Layer 2 of a small transformer language model trained on English Wikipedia (14 layers, counted from 0, width 96).
A neuron's activation on a vector x is SiLU(gate . x) times (in . x), where the dot is the dot product.

Input weights of the MLP neurons that the questions are about. A number n stands for n times 0.0051.
n9 gate: 31 27 -14 16 23 -93 -22 14 38 -40 -59 42 44 -37 -10 43 -20 -30 6 -13 5 -4 -16 32 -73 22 -25 -12 -8 -6 13 7 18 5 -12 -36 49 15 -19 -3 2 -29 -15 27 -7 18 -26 43 64 29 18 -11 -29 3 -16 16 62 -22 -30 4 21 -35 -33 -6 -22 44 4 41 -35 25 -3 -28 32 -5 -5 37 57 49 22 50 -27 -6 -50 -39 44 42 -32 -4 22 2 -36 13 -18 -13 -56 -51
n29 gate: 1 -18 -14 27 26 -4 -7 10 -17 3 30 -8 11 -23 17 -3 4 -22 -8 -6 7 10 -7 18 -14 7 8 5 18 23 41 -20 10 7 6 -23 39 -5 -23 -22 -31 -15 2 -23 -27 -21 -15 21 -15 -43 -26 -12 9 -6 19 51 29 50 8 43 27 -11 -15 21 18 30 13 44 8 23 0 -43 26 -6 -38 0 40 -23 20 -8 -17 29 -9 62 -17 -15 16 -36 29 -13 -1 1 -1 -35 -65 17
n53 gate: 17 40 9 -23 -17 24 16 34 25 1 16 44 -26 1 6 -18 4 -5 24 9 4 -39 -8 20 -24 -9 4 15 -16 18 34 26 -5 -65 31 3 12 -31 12 34 -2 -8 22 43 40 10 -1 15 0 15 20 -67 -38 32 23 20 7 -14 -11 -13 12 7 -8 -3 -28 4 -59 -16 -18 64 45 -24 24 -4 -21 -5 15 -9 -47 4 -41 15 5 -30 10 -1 -2 -12 39 -10 -31 12 -25 -37 -6 10
n58 gate: 33 10 27 -30 0 -48 -17 -2 41 -44 30 4 3 -10 -13 -4 4 -57 5 -30 -22 -32 -12 17 8 17 -19 17 -5 -35 3 0 -19 12 -30 -11 23 29 -17 48 -14 -15 30 25 3 -12 18 -15 2 22 -7 -4 -6 8 -5 -7 6 -40 -40 -2 -17 -79 -16 -18 -13 30 38 -10 -18 22 -32 -13 1 -51 23 36 40 -13 -33 42 -22 27 60 -38 4 19 -22 -8 18 -13 -11 25 -35 36 36 33
n95 gate: -48 61 35 -53 -20 4 14 37 -46 -24 -49 -29 26 -3 -35 -49 9 3 5 -31 -37 -73 -6 25 25 -8 20 0 16 -6 38 -4 -27 -46 10 12 5 5 -14 29 -23 37 18 20 -19 39 -15 21 -19 61 53 -17 0 -19 -8 -6 15 16 4 -9 20 21 -53 -20 23 23 -4 45 4 -45 44 14 33 -16 18 40 -10 18 10 18 20 4 23 -26 -34 28 -30 -32 84 1 -44 45 12 -4 17 25
n113 gate: 16 -20 -29 27 1 -53 -13 6 23 4 5 62 9 -18 25 57 -8 -14 -1 1 5 35 -14 -3 -16 6 16 -17 31 -25 24 2 36 -5 0 3 -22 7 -27 6 20 5 -16 1 -5 56 19 18 -6 -6 -12 3 32 17 21 13 -28 5 13 6 24 -33 20 9 -1 9 12 67 13 -14 8 -16 -17 -9 -19 -12 22 -15 16 -7 19 9 -14 50 -16 28 -21 -2 -15 19 -11 -38 37 -15 3 -13
n131 gate: 8 -2 28 6 27 -55 -64 -31 2 -11 52 3 -40 37 1 29 -15 45 15 -3 -51 12 30 21 -19 44 6 -16 43 38 40 -6 43 10 -30 -37 -8 -18 22 3 -2 2 -39 -27 -3 -1 -25 -4 13 23 32 -11 14 25 26 -9 22 5 26 4 15 25 -19 6 -42 11 1 58 -49 0 0 -24 11 -30 -33 45 37 -27 0 29 -29 8 -41 18 13 19 31 6 1 14 -20 -29 -16 24 -35 -11
n159 gate: 18 -31 15 -18 -28 9 -47 5 4 4 9 46 10 -3 21 68 10 29 13 4 14 15 -3 21 16 -22 -32 -14 -35 -21 10 2 12 33 -11 28 -2 4 13 5 -12 29 56 9 -1 35 -22 7 -23 10 -51 22 6 28 -6 -1 9 4 -14 27 36 -1 15 5 8 23 2 -21 -17 36 -19 6 -20 5 35 46 -7 -6 1 -20 6 27 -2 32 -19 21 5 4 -11 -60 -6 27 1 -10 -2 -15
n181 gate: 20 -39 7 -7 -13 -18 -15 7 -22 16 4 34 -5 5 15 46 30 19 -29 13 -39 32 -11 49 -35 -36 17 -53 44 15 -33 12 -4 -2 16 12 26 52 -27 24 -49 12 -26 -24 -28 19 -30 6 24 36 15 -17 25 10 -12 9 47 -3 6 -13 10 36 -17 -13 -16 67 -21 -6 14 19 38 9 -3 19 -15 15 41 -34 44 53 -4 20 -23 16 -2 13 -39 38 26 5 -37 48 -19 14 -13 2
n189 gate: 65 13 11 -72 -57 28 1 39 53 -50 7 -15 -29 -23 -14 3 7 -6 -16 4 -7 26 -18 2 6 10 -7 20 52 57 35 3 14 36 -32 -24 3 -39 2 -18 42 18 -1 35 -25 -17 -4 55 0 -9 60 -13 26 -27 32 -15 -9 28 23 -22 18 -31 56 -36 5 -13 -2 -5 -13 -3 48 -3 21 14 -40 18 8 14 41 42 16 -25 -11 8 7 18 17 28 -39 9 3 -31 50 -31 1 -11
n210 gate: -3 -7 2 11 -23 25 29 -7 -13 -11 -17 30 -5 23 -7 18 12 38 9 36 13 -26 -16 14 3 1 34 -29 -19 46 1 14 -10 -19 -12 -5 -11 4 -17 -13 -23 7 17 -7 20 33 21 8 -5 14 34 4 22 52 15 1 -18 -44 35 19 59 30 15 0 -26 22 -16 9 -12 33 20 -20 9 9 0 7 -27 10 18 -19 -9 3 -4 4 12 16 -5 -8 -22 -25 30 0 -8 -15 -20 2
n249 gate: 50 -25 -7 5 -10 -45 -11 37 18 -24 35 13 -28 -4 -3 -7 -2 -15 22 -4 28 12 57 7 -11 14 -25 -32 5 -43 -6 4 11 -4 -23 -49 0 -49 7 -38 22 16 -14 42 40 -22 -21 23 -42 -8 -14 16 -37 31 2 -42 -10 -21 5 32 21 -3 42 53 -68 9 -8 20 -32 42 8 -20 30 -31 17 12 12 22 -6 25 18 7 23 2 -1 17 -38 -14 -20 -3 7 52 -23 -25 12 -40
n9 in: 3 4 32 -2 20 -46 13 -44 10 11 -16 39 -2 -22 -25 31 -22 2 12 28 -13 3 -39 11 -45 14 -9 -1 30 -8 -2 11 10 -7 9 -2 -2 1 4 2 -13 -38 1 2 15 30 -46 30 4 -33 -21 -28 47 -10 10 29 -3 -64 -45 26 37 43 -38 8 -44 21 34 2 -20 50 -1 -5 3 -68 -26 43 28 14 -9 -3 -49 3 -14 6 -11 40 -18 -33 30 -32 13 -23 20 18 -31 -22
n29 in: 6 7 -13 6 2 15 -51 5 -32 -9 -21 27 -19 15 22 -8 37 7 7 4 10 -8 55 2 -14 -39 14 -27 9 -52 -2 17 1 13 20 5 -1 29 12 32 -2 -12 -6 -2 12 -9 4 18 26 39 26 26 6 -26 -2 9 17 8 7 32 -2 27 34 2 -9 4 -40 3 11 5 19 -7 10 30 20 29 -22 -1 6 -28 3 -8 37 -18 -17 -18 -2 25 -32 -11 -24 31 -19 -4 -1 -27
n53 in: 23 -8 21 13 -35 -7 2 21 -12 6 33 -26 14 30 37 1 48 0 -1 7 14 0 -3 -23 -22 6 -3 -20 -13 13 6 6 8 -27 32 -1 23 -9 40 0 -40 25 20 -9 19 8 -28 3 -18 27 -17 -22 -6 6 -24 -36 36 -19 -21 -3 -52 -7 -18 5 -41 16 -34 -19 -18 26 -17 9 -2 -18 -12 39 2 -13 -52 24 -15 1 21 1 -14 15 58 -55 15 -11 -21 20 -29 -22 9 -25
n58 in: -4 33 -17 -5 -13 8 2 3 -2 46 -28 2 -4 41 -2 13 -16 -3 -1 -27 -36 5 18 -27 -9 -3 8 -6 -26 -54 -19 1 3 22 -24 6 40 20 -23 -11 13 -10 -11 70 -8 12 20 3 -11 16 21 13 7 -32 -11 -8 16 6 24 -26 -22 7 5 1 1 44 -22 -34 18 8 -1 -7 -26 -10 16 -7 -15 29 8 -26 -7 9 27 8 43 -13 -11 30 -30 2 -19 47 60 10 37 15
n95 in: 4 -1 1 22 -51 13 -27 7 10 17 -14 -8 11 -7 3 5 -12 -16 -6 12 46 -12 -16 7 -7 -3 -24 -27 -25 8 10 -17 -18 -15 -20 -6 51 32 1 44 4 10 -43 1 -17 -21 29 -6 -56 7 -5 33 15 7 -13 -68 52 -34 18 -59 4 50 -14 55 -1 7 6 21 12 7 21 -24 15 -35 -16 35 4 17 -21 17 -30 -11 30 -9 33 18 -48 -10 11 -5 31 29 13 -26 13 3
n113 in: 7 14 -16 8 12 2 15 16 -15 -6 -23 23 22 13 -8 -6 -9 29 -32 0 -9 7 21 9 22 45 26 -29 -1 26 8 -10 -14 2 0 -9 6 1 -24 -22 -7 8 19 1 -3 -17 -43 -31 -26 9 26 13 10 -19 11 31 -5 -17 -5 -5 -3 -37 -7 31 -13 15 -30 7 -5 -5 24 -16 -41 19 -39 -2 -12 -17 24 -11 -24 8 1 -11 -12 -3 -7 8 2 -2 -28 0 8 1 -33 -1
n131 in: 17 -14 -23 7 -39 -2 11 -36 -43 27 -10 9 26 17 -3 -10 10 2 -11 -16 -13 -23 -18 4 -31 0 5 18 12 -13 -4 -21 19 -32 24 -14 26 14 38 -32 11 8 4 11 6 3 28 51 19 21 -4 -23 66 -13 1 13 49 -26 15 -4 14 10 -15 16 -9 16 -14 1 -20 9 -1 -14 9 25 17 -7 23 10 9 2 25 14 53 12 17 8 24 12 17 17 -19 17 -31 -9 -8 -19
n159 in: 5 -1 2 -26 -24 -5 -37 10 -19 -14 3 26 -8 1 -4 73 9 19 -10 15 14 14 -10 18 10 -16 16 6 -27 17 11 -28 32 16 -6 7 -3 15 -2 -8 12 -4 37 -15 1 30 -42 -16 -26 12 -39 59 30 23 -8 1 -1 32 4 -29 29 -29 24 23 -20 37 -11 -11 3 -17 -5 3 -2 8 -4 15 -18 4 39 -2 41 41 6 15 -7 25 16 7 23 7 -13 15 6 -6 -10 -4
n181 in: -18 -49 1 13 7 -19 -20 -17 -10 34 -5 16 25 6 19 14 14 0 14 22 2 9 -18 5 -10 -44 14 -40 -1 20 -42 -1 -15 0 38 18 -6 27 -39 13 -28 -27 -34 -45 -9 31 1 12 -3 19 -6 -23 -14 -25 47 13 -6 -15 18 8 1 5 -12 -11 -36 48 17 -12 -10 -34 11 41 -28 18 -16 -16 23 -1 29 5 12 -13 -36 -1 -25 -26 20 -30 1 -4 -2 9 -35 26 9 -4
n189 in: -42 34 28 36 30 -12 -6 -34 -21 35 -7 25 4 60 12 12 -26 -18 -2 47 -33 -27 15 25 13 27 -9 5 -19 -5 23 -1 25 -3 14 -3 -38 -11 -9 -9 -4 -19 16 3 18 -4 -34 -25 -6 18 -15 25 -10 37 -6 -9 -23 -79 -15 22 5 -8 0 35 -23 26 10 13 -14 13 18 36 -4 -18 27 -1 -1 -3 -39 -17 2 1 22 -50 4 -18 -13 -29 23 23 -3 16 -28 11 20 -11
n210 in: 29 -7 -17 10 -24 -4 21 17 -14 6 -4 5 6 -7 12 -3 1 -28 -19 -5 -3 -16 -4 -19 -3 30 0 8 0 -3 14 -20 3 39 4 14 -15 -21 4 7 9 -14 1 5 -21 -5 6 10 -6 -1 19 9 -15 -33 31 -13 -12 -7 -8 -25 -23 2 -31 -7 10 4 -9 12 3 -25 -10 19 14 2 -13 -13 -7 30 19 -4 2 14 -22 -50 -23 -40 -23 -16 40 31 -1 -7 8 32 -9 7
n249 in: 28 -17 4 25 7 -15 10 9 8 -15 7 7 -46 -1 20 15 21 15 -1 31 24 13 -5 -23 24 -9 -19 30 36 12 -14 -11 9 31 13 58 -43 -54 -8 1 17 -23 -28 -16 -29 -39 -2 3 -23 -20 -31 21 -30 14 19 -3 -3 -39 11 -13 3 15 42 -14 -21 4 -7 17 -14 -30 -12 12 37 -18 -21 -2 2 25 14 20 2 -5 -40 -47 8 -16 -1 -12 -42 19 34 -1 19 -12 -11 22

Each question shows a token from some text and the vector x that enters the MLP there. A number n stands for n times 0.027.

"at": -4 7 1 11 16 -21 6 -16 4 25 -11 -14 17 13 6 -17 -1 27 15 6 21 -7 -22 -26 -21 -25 -12 40 -22 -4 8 -23 -18 16 -19 -16 -4 10 9 45 -31 -39 19 -24 -12 -1 50 14 5 38 -15 20 -4 9 0 -11 -3 1 -19 -51 -4 7 6 -9 -6 3 3 7 4 -28 -18 8 11 -20 12 1 -19 59 -31 2 14 2 -7 -6 16 -7 9 6 -25 0 33 -11 14 5 3 -7
Which neuron fires most, and how strongly? n113, at about 0.33

"or": -11 -12 3 25 -10 -29 10 1 -24 2 18 24 18 28 -6 -18 10 1 7 -15 38 -9 20 -11 0 -25 2 -21 -20 11 3 -7 -13 20 -22 -13 -5 -9 35 15 34 9 -14 -15 25 -20 6 -14 27 -12 -9 -2 3 4 21 -63 21 -16 2 -35 -9 53 1 -10 -10 -6 1 5 -12 38 -1 2 4 -24 -22 -4 -21 12 -1 10 -4 5 -6 -21 -17 -7 27 3 12 12 -1 27 -1 22 10 -7
Which neuron lights up most? n249

"el": -22 1 3 14 -20 -3 -3 13 -13 5 4 38 22 8 0 -15 12 -11 -10 3 16 13 11 -2 33 6 -10 -23 -17 3 -7 -7 -8 -1 22 15 5 -19 60 -28 22 60 -23 -10 14 8 -8 -3 17 -8 29 21 -21 27 8 -7 -5 13 -18 1 -13 11 14 15 2 -33 2 -17 12 21 28 32 -1 -38 38 10 -23 4 5 -13 41 -14 -15 -13 -26 4 -10 -3 13 26 -20 -14 2 8 8 -8
The three highest activations, in order: n9, n58, n181

" to": -28 -20 4 -40 -9 -10 -11 -7 39 12 18 15 -5 16 11 -33 8 10 5 22 29 9 17 -6 5 8 -13 -18 3 11 4 -37 40 6 18 -9 -41 -20 6 0 6 -12 10 -9 8 -13 -19 4 -17 -11 -21 -14 -9 23 4 34 -20 -12 -5 -21 8 -6 6 0 1 -6 12 6 -27 -13 -33 -3 -6 8 -24 -11 -8 -26 -35 25 29 -34 -26 25 7 -2 45 1 -18 4 24 -21 -15 -25 8 4
Which two neurons fire most, strongest first? n58, n249

"m": 2 11 10 1 -12 -2 1 27 15 -14 -21 27 -2 -1 0 12 9 1 -27 14 40 -26 2 -15 20 4 4 4 -30 -20 -14 -29 8 -12 -26 -22 3 5 -17 27 25 -24 -17 9 -22 -6 -5 21 -2 -8 20 -14 20 -22 12 -10 15 -35 -18 -31 1 -18 15 -19 6 31 -1 -25 19 -21 19 5 14 6 57 -23 -20 7 0 7 47 -13 -12 -4 -28 -9 28 5 29 21 -9 26 -32 -10 5 -14
Which two neurons fire most, strongest first? n95, n58

"fer": 7 1 -24 10 -16 4 10 -17 -9 2 -5 30 -4 -28 -6 -31 1 0 18 -16 62 -28 -20 -4 -1 35 -2 -1 -27 -13 1 -2 -22 50 -11 -31 44 -13 -4 0 17 -20 18 -1 -10 -1 39 2 -13 -18 10 21 9 -23 8 -6 19 -6 -8 37 -8 -2 -2 13 -12 -1 2 16 -17 2 -5 -8 1 32 18 20 -5 23 -15 43 -34 35 -11 0 -1 -3 -30 -31 36 -19 -7 18 -47 19 -20 -49
Which neuron lights up most? n9

" He": -2 -8 -8 -8 -5 -8 -1 -19 22 13 11 10 12 18 18 28 -1 0 41 -12 -8 3 19 8 -22 -8 -17 -40 -31 2 -36 -28 9 19 22 -48 -18 -2 26 22 -18 -14 13 13 22 -16 17 26 0 -6 2 -4 8 -8 -1 -15 0 -9 7 -4 -5 -4 -12 -21 -9 5 -4 -20 24 -9 -17 25 -33 11 12 -3 1 3 15 25 22 1 -30 10 -4 -5 -17 -28 -49 -8 4 9 -15 13 32 10
Which neuron lights up most? n181

"it": -23 2 -12 19 3 16 2 -6 -21 34 -7 -11 -2 29 3 -49 19 15 20 -23 33 -17 -12 -6 -7 -20 4 21 -11 6 11 -15 -10 64 -15 -13 -27 -2 9 -6 -19 -34 40 -44 -30 -3 28 3 -17 23 8 11 9 -4 9 -6 -7 -5 -10 -27 -13 30 -16 -9 23 -14 -1 2 -2 -13 -7 2 -8 -6 -19 7 -14 25 -12 -5 -21 43 -16 -13 -13 -10 -12 -12 -12 -22 12 -4 18 18 -5 1
Which neuron lights up most? n210

" col": -22 -4 14 39 6 -12 -1 10 -13 20 -3 4 -27 -12 12 8 -15 24 38 1 8 -17 4 -16 10 -25 -33 -27 -39 -7 -17 -6 -7 -9 4 -4 2 -11 -2 34 -13 -2 19 12 -13 3 -17 -13 15 22 7 -25 -10 26 5 -47 -17 -15 -18 2 -17 16 -7 -44 12 -22 8 -33 -11 -9 -8 33 10 -13 32 4 -2 7 -47 -10 -19 -33 -22 -16 13 -10 -4 -3 -45 -1 6 14 -6 6 -9 -33
Which neuron fires most, and how strongly? n113, at about 0.37

" The": 3 -16 -6 18 -6 -24 15 8 -16 12 10 7 8 2 16 33 -3 12 20 -25 27 23 -8 -1 -31 -10 -11 -17 5 -19 14 -35 -30 34 17 -15 1 2 -22 3 21 2 13 23 27 -19 -6 -4 -28 -2 37 9 0 -24 -3 38 -12 -4 2 -20 6 -5 -5 -5 -26 16 -2 22 11 -23 0 17 1 7 -35 3 -16 -46 -32 1 -30 -1 -24 12 7 -4 -1 -16 -26 28 -8 15 -1 -7 29 26
The three highest activations, in order: n113, n181, n249

"ate": 11 -3 -4 10 -6 -4 -7 -31 1 12 12 13 13 23 -3 -10 -3 7 -24 17 4 13 -14 -9 -3 -27 -2 2 -36 -7 19 29 -13 -3 -24 66 -6 7 15 -13 -38 8 -11 -10 14 5 39 -19 -7 22 3 8 23 -5 -18 42 -1 13 7 -13 -1 35 20 22 -7 31 1 7 7 -11 -45 0 -2 0 24 18 -19 -17 -44 -34 -63 34 4 -3 25 5 26 8 26 -9 20 -1 -9 22 7 27
Which two neurons fire most, strongest first? n58, n159

" In": -12 -7 1 -3 -7 -5 -8 -24 21 13 -8 -2 -29 -27 17 7 4 6 41 -6 -6 19 -16 -2 5 -11 1 -51 -34 -7 3 -43 -7 14 -13 18 -12 -3 -2 20 -16 -13 1 19 19 -14 -9 13 -16 2 11 30 13 -34 -9 20 -24 -15 8 16 -6 21 8 23 -3 -32 -12 5 30 -7 -27 5 -10 -9 0 19 -7 -76 -25 -3 -19 -16 19 1 29 -3 -22 -15 -4 14 8 -6 9 -20 11 -1
Which neuron lights up most? n131

" A": 3 0 -11 4 -14 -8 -12 -14 0 28 12 4 -7 6 26 24 1 -2 14 -3 -7 6 -10 6 -5 16 8 -37 -23 1 11 -40 -22 13 15 5 -25 11 -16 8 0 -15 22 4 13 -25 -13 17 -18 11 23 -23 12 -22 -15 6 0 28 11 4 -10 -12 -6 -10 -5 -19 -17 4 34 -9 -19 2 -14 -4 -13 1 -7 -13 -5 -10 0 -4 -15 25 15 -1 6 -16 -11 4 -3 -5 18 6 15 -9
Which neuron lights up most? n113

"\n": -11 15 15 43 10 14 3 -10 8 5 5 -10 12 1 16 7 2 4 -8 -23 9 -8 14 0 32 -34 -3 19 6 -9 15 -19 -14 8 -22 -54 27 -19 19 -1 -2 0 17 -6 62 9 -2 8 1 -6 9 13 -28 -5 -10 14 -10 -18 3 9 -8 16 -6 8 -21 29 1 -1 -46 12 -26 9 -16 14 -7 -10 8 0 36 -38 5 25 12 -13 21 1 33 6 -9 -6 14 6 10 -7 -6 8
Which neuron lights up most? n95

"ing": -8 -5 10 6 -23 6 -9 11 -21 22 -13 -9 -11 -23 6 2 -10 -15 -18 9 14 28 -21 7 -2 15 -1 38 3 12 -13 -26 7 -13 -1 -6 21 16 7 -37 5 13 -1 5 17 9 17 -27 -24 14 -3 36 16 -26 -2 12 -1 38 22 49 -24 -8 20 22 6 -11 18 21 7 -15 12 -12 -3 -5 -31 27 -20 -8 -28 0 19 23 55 -21 22 3 14 3 -33 0 -10 9 13 25 -2 12
Which neuron lights up most? n9

"r": -17 -4 18 13 -6 2 -13 -15 9 23 6 31 -6 7 9 12 19 6 25 13 42 0 -47 -12 -7 -8 35 -71 -16 21 2 -19 -27 14 -1 16 -16 2 8 1 1 -51 -11 7 1 0 18 4 1 -2 14 5 28 5 13 45 -38 4 -20 -21 -3 10 -1 3 23 -17 20 22 5 -9 6 -3 -13 -36 1 18 -6 33 1 12 42 -20 -20 3 -15 0 18 -24 38 2 -2 -5 3 2 -14 -21
Which neuron fires most, and how strongly? n210, at about 0.29

" Sc": 0 -5 -12 -1 1 -5 18 17 12 43 -8 -14 -13 -24 14 6 -19 -1 43 -31 -39 20 16 -7 14 12 -4 40 -32 17 5 -33 -19 9 -6 -26 45 -13 8 10 -24 -14 23 19 3 12 4 4 -7 10 16 9 0 -26 19 -16 -16 -9 -9 16 -4 11 -13 -14 8 -16 4 10 25 -12 -18 24 -2 24 -1 11 -8 11 -11 -4 -17 -43 4 -9 -12 -17 27 -16 -6 -26 -18 16 23 -4 -8 29
Which neuron lights up most? n249

" f": -2 1 -23 -20 -7 -5 -4 -14 -25 34 3 22 13 -1 19 16 -36 6 -24 -2 26 -20 -24 1 2 -13 -21 36 -22 42 21 -38 8 8 20 -10 -12 -23 3 8 -11 11 13 -24 -13 -9 -10 -2 -8 19 -2 -23 8 7 13 -22 -24 2 7 -18 -6 -10 0 -10 -8 17 9 -21 -6 -2 -10 15 -5 0 7 -9 -7 12 -8 7 22 -22 6 -6 -10 -12 22 -6 -4 12 28 -20 5 -4 -16 -25
Which neuron fires most, and how strongly? n58, at about 0.21

"ublic": 3 -28 -6 24 -16 15 20 -19 -33 18 9 -5 -14 9 -1 5 6 1 14 27 9 34 -9 -10 12 11 14 -36 -11 4 -36 14 -9 20 31 84 -22 -6 2 -4 -33 31 0 -10 33 -7 -18 -1 -7 3 -35 -25 11 9 -16 13 21 -14 9 -6 8 30 9 -34 -9 -6 -5 2 -5 7 -43 16 -22 -5 22 -11 -13 28 -14 -32 3 20 -10 9 -6 0 6 -16 0 -18 0 -7 38 19 3 -28
The three highest activations, in order: n181, n95, n159

"ir": -12 0 -9 20 8 -19 -21 -2 -1 -5 37 -30 4 -13 4 -16 -19 19 32 -34 26 -19 -2 -10 6 2 -4 2 17 32 -17 -30 12 11 -34 -8 -32 1 4 -3 9 0 -8 -42 -19 -10 -3 -32 14 -22 0 2 -33 -3 7 -26 34 20 -8 45 -2 0 -7 -6 3 -11 -13 18 1 5 10 11 7 12 -32 7 -15 -7 8 -4 32 17 -20 -9 4 -10 -8 -21 -37 12 22 -19 -9 6 -19 -70
Which neuron lights up most? n58

"ult": -2 -6 2 15 -9 33 20 -11 25 -24 -4 -13 30 19 0 3 -17 7 22 7 23 17 -11 -9 15 64 11 -1 -12 23 -39 -14 -19 50 10 39 -8 -22 4 -14 -19 24 -21 8 -11 -8 33 27 -2 -19 9 1 -5 12 9 8 12 -10 -8 -9 -1 26 7 6 15 8 0 -17 -18 -1 -5 32 -7 -7 24 -1 -14 21 -8 -51 -15 -13 -20 -13 10 -5 -27 -46 -16 -19 25 -30 54 6 -2 -3
Which neuron lights up most? n210

" the": -1 -8 4 14 -6 -7 19 8 -36 -9 16 -20 5 19 10 30 2 14 18 7 41 24 -24 0 -23 -8 -24 14 4 -10 14 -34 -32 27 26 -9 -20 4 -33 -9 27 -2 12 12 22 -15 -18 16 -43 -11 29 -7 0 -6 7 12 -8 -16 -12 -33 3 -18 -12 9 -20 13 5 18 -13 -20 20 25 5 -12 -21 -6 -19 -20 -36 4 -19 -6 -6 3 1 -4 21 -2 0 22 3 9 -21 -17 36 11
Which neuron lights up most? n249

"e,": -21 3 -16 -27 -10 0 -11 -21 -11 40 -12 -22 -12 -24 0 6 7 -18 -21 -9 0 -4 -21 1 6 12 4 -10 10 -5 12 -26 -7 -24 2 32 0 0 9 -7 23 -47 -33 4 83 2 -18 21 -1 22 34 27 14 41 -1 -52 3 -28 3 5 -7 -13 -13 2 1 13 -3 12 -25 -15 -29 11 -15 10 -2 12 -5 -14 -10 -7 8 -24 -2 4 -3 7 -24 6 -16 4 -16 -11 -16 -1 45 20
The three highest activations, in order: n95, n58, n131

"ary": 12 -16 7 -7 -3 -35 -18 -22 -6 -12 22 -4 -16 3 -5 1 -14 6 -19 22 52 11 3 -12 20 23 3 -9 7 -6 -19 11 -21 -14 9 40 -9 -5 40 13 9 17 -11 20 55 -16 6 -36 24 5 31 -22 30 28 -18 -2 37 -7 23 -29 -2 19 5 14 -14 1 5 -6 1 2 -25 4 8 -11 17 -3 -21 -39 -1 -8 -30 0 22 -10 8 5 5 24 -20 11 -11 19 -18 16 1 3
Which two neurons fire most, strongest first? n131, n53

" his": -9 -18 22 -7 -12 -20 0 2 7 -26 21 -18 -1 6 3 29 -13 5 -3 28 13 27 17 0 -65 0 -20 -3 7 1 4 -14 -6 12 11 -50 -8 -15 2 24 9 -5 -7 21 67 -12 -23 9 -12 -5 22 14 3 11 0 -34 -7 -19 16 -6 -2 5 -6 5 -23 -7 8 28 16 -14 6 41 -4 11 6 11 -10 8 -26 4 -21 -17 -30 23 -18 -2 14 -28 -17 26 21 -12 0 17 9 27
Which neuron lights up most? n249

"form": -8 -3 16 -3 -6 32 16 7 -5 -8 -11 -4 -1 0 -4 -10 9 -1 9 3 66 1 0 4 13 -7 3 25 -19 12 -52 7 13 49 7 -14 -19 -16 -19 -9 22 -17 31 2 -7 -11 19 1 -24 -1 29 -13 36 -9 25 -3 -23 0 18 29 9 -8 6 6 26 -4 12 -25 -22 25 43 0 -11 24 24 -18 -13 16 -14 1 -14 38 -20 3 12 -3 -23 -10 -9 -29 -3 13 -8 32 -29 -27
Which two neurons fire most, strongest first? n210, n95

"c": 18 12 -6 13 13 -5 -14 27 -8 48 -4 -7 -1 7 0 -3 1 11 7 19 35 -12 30 -13 19 27 -17 -5 -8 -2 -13 -10 -36 11 -42 -26 15 -15 9 4 30 -25 -26 -7 -51 6 36 -22 -9 -5 17 7 42 -9 13 -1 -2 -10 5 26 2 11 -11 3 3 20 17 2 4 6 18 4 5 -15 -4 2 -5 15 -1 45 2 -36 18 26 4 -12 43 -9 15 -44 -4 27 13 -10 -32 -27
Which two neurons fire most, strongest first? n29, n131

" and": -27 -2 5 -50 -5 -13 -10 -8 0 14 8 -17 32 7 11 -9 8 0 -10 7 23 -13 10 4 6 -5 -10 17 11 47 3 -26 9 -7 22 11 -24 -10 5 21 37 -12 1 -26 45 -8 -5 26 -22 21 23 -14 7 16 6 3 -3 11 31 -18 2 -3 -21 -26 -10 43 8 30 -30 -19 0 26 -20 3 -29 -8 -8 13 -1 18 18 -23 -2 -6 1 1 55 -18 -7 6 9 1 7 -13 -4 -35
Which neuron lights up most? n131

"o": -29 12 16 30 3 -16 5 -23 -15 37 -6 11 21 19 9 3 5 -27 6 2 -8 1 -40 -2 -9 1 -12 13 -13 -5 -8 -21 -7 -26 -25 -30 -25 8 9 29 18 -35 7 -26 -24 13 37 -7 7 14 -22 -31 26 -2 -4 -15 -9 3 -17 19 -28 -11 -17 8 -6 -5 -3 10 27 10 -6 -5 -14 -17 -4 4 -17 -9 9 12 15 -2 29 3 -7 4 19 -18 -30 -5 7 9 -41 33 34 -4
Which neuron lights up most? n249

"amil": 4 0 -5 -2 -6 44 10 -2 -3 -16 7 -19 14 -7 2 27 -16 9 2 -3 6 11 -4 -15 1 -10 -3 -6 11 -9 -5 0 -6 0 -5 36 22 0 29 -52 18 -5 -35 18 12 -18 -1 -25 32 0 44 12 -20 37 -8 5 -4 15 -55 9 1 40 23 -21 5 17 10 0 4 -16 1 50 9 5 49 25 -2 33 -45 -27 14 -7 46 -2 -18 -13 -5 -13 -43 4 12 3 -4 -4 -12 -19
Which neuron lights up most? n113

"us": -7 0 -9 7 -3 20 -8 -21 17 -12 -4 -7 27 -29 -2 10 8 -25 -5 13 65 1 -15 -6 15 16 4 -4 -31 9 -5 -26 39 34 36 27 -32 0 8 -23 27 -16 -11 -29 -15 -5 21 18 2 -22 -40 8 -32 36 16 35 3 0 7 33 7 22 15 1 11 -30 -7 11 10 8 13 -18 18 -6 17 12 -11 2 28 -20 15 45 -43 -7 -10 3 -10 -36 9 -9 15 21 -12 23 -5 -48
Which two neurons fire most, strongest first? n159, n58

"ff": 0 -22 1 -19 10 46 6 -18 3 32 -25 1 21 24 1 11 -4 24 3 -26 18 -36 -18 -12 -7 42 13 -10 -11 16 -8 -38 10 33 16 -31 -21 -6 25 -4 -6 26 3 11 0 -1 -12 -2 -2 -23 44 -16 20 12 -5 38 -9 -7 -13 -35 -2 1 3 -34 -1 10 13 -18 3 -28 26 21 -22 -6 33 -10 -11 -42 -5 7 17 -7 8 2 -33 -10 8 -21 -25 -27 16 9 39 11 10 -2
Which neuron fires most, and how strongly? n249, at about 0.18

" n": -14 -8 -5 17 -14 1 -3 -13 -8 28 10 27 -30 33 21 24 -4 2 -10 19 32 -5 -2 -7 -2 -32 1 -16 -59 -2 4 -10 6 25 20 -1 -14 -21 -14 2 -7 -12 12 -15 -26 3 -8 -1 -6 2 -24 -7 22 1 17 -6 -51 -4 -40 5 -17 -15 22 -10 4 -9 14 -5 -7 3 -35 5 -3 -30 8 5 2 22 -22 3 7 -1 -1 7 7 -2 19 -9 9 -3 16 -46 -8 5 -13 -15
Which neuron lights up most? n159

" ==": -26 -26 14 5 -8 -2 16 2 23 -11 4 -10 17 -76 -1 20 -2 -6 9 -7 14 -10 28 -3 22 37 6 21 -49 -14 -45 -11 2 21 -1 19 27 0 13 -19 10 20 7 -22 34 2 -17 13 -3 -3 59 -8 -9 -22 8 -1 -3 -10 8 -15 -9 24 -31 25 -17 7 -11 -35 4 21 -49 -5 -8 18 6 -10 2 20 -5 -18 36 4 -26 24 22 2 13 3 18 7 -4 37 22 -9 -7 -14
Which neuron fires most, and how strongly? n189, at about 0.2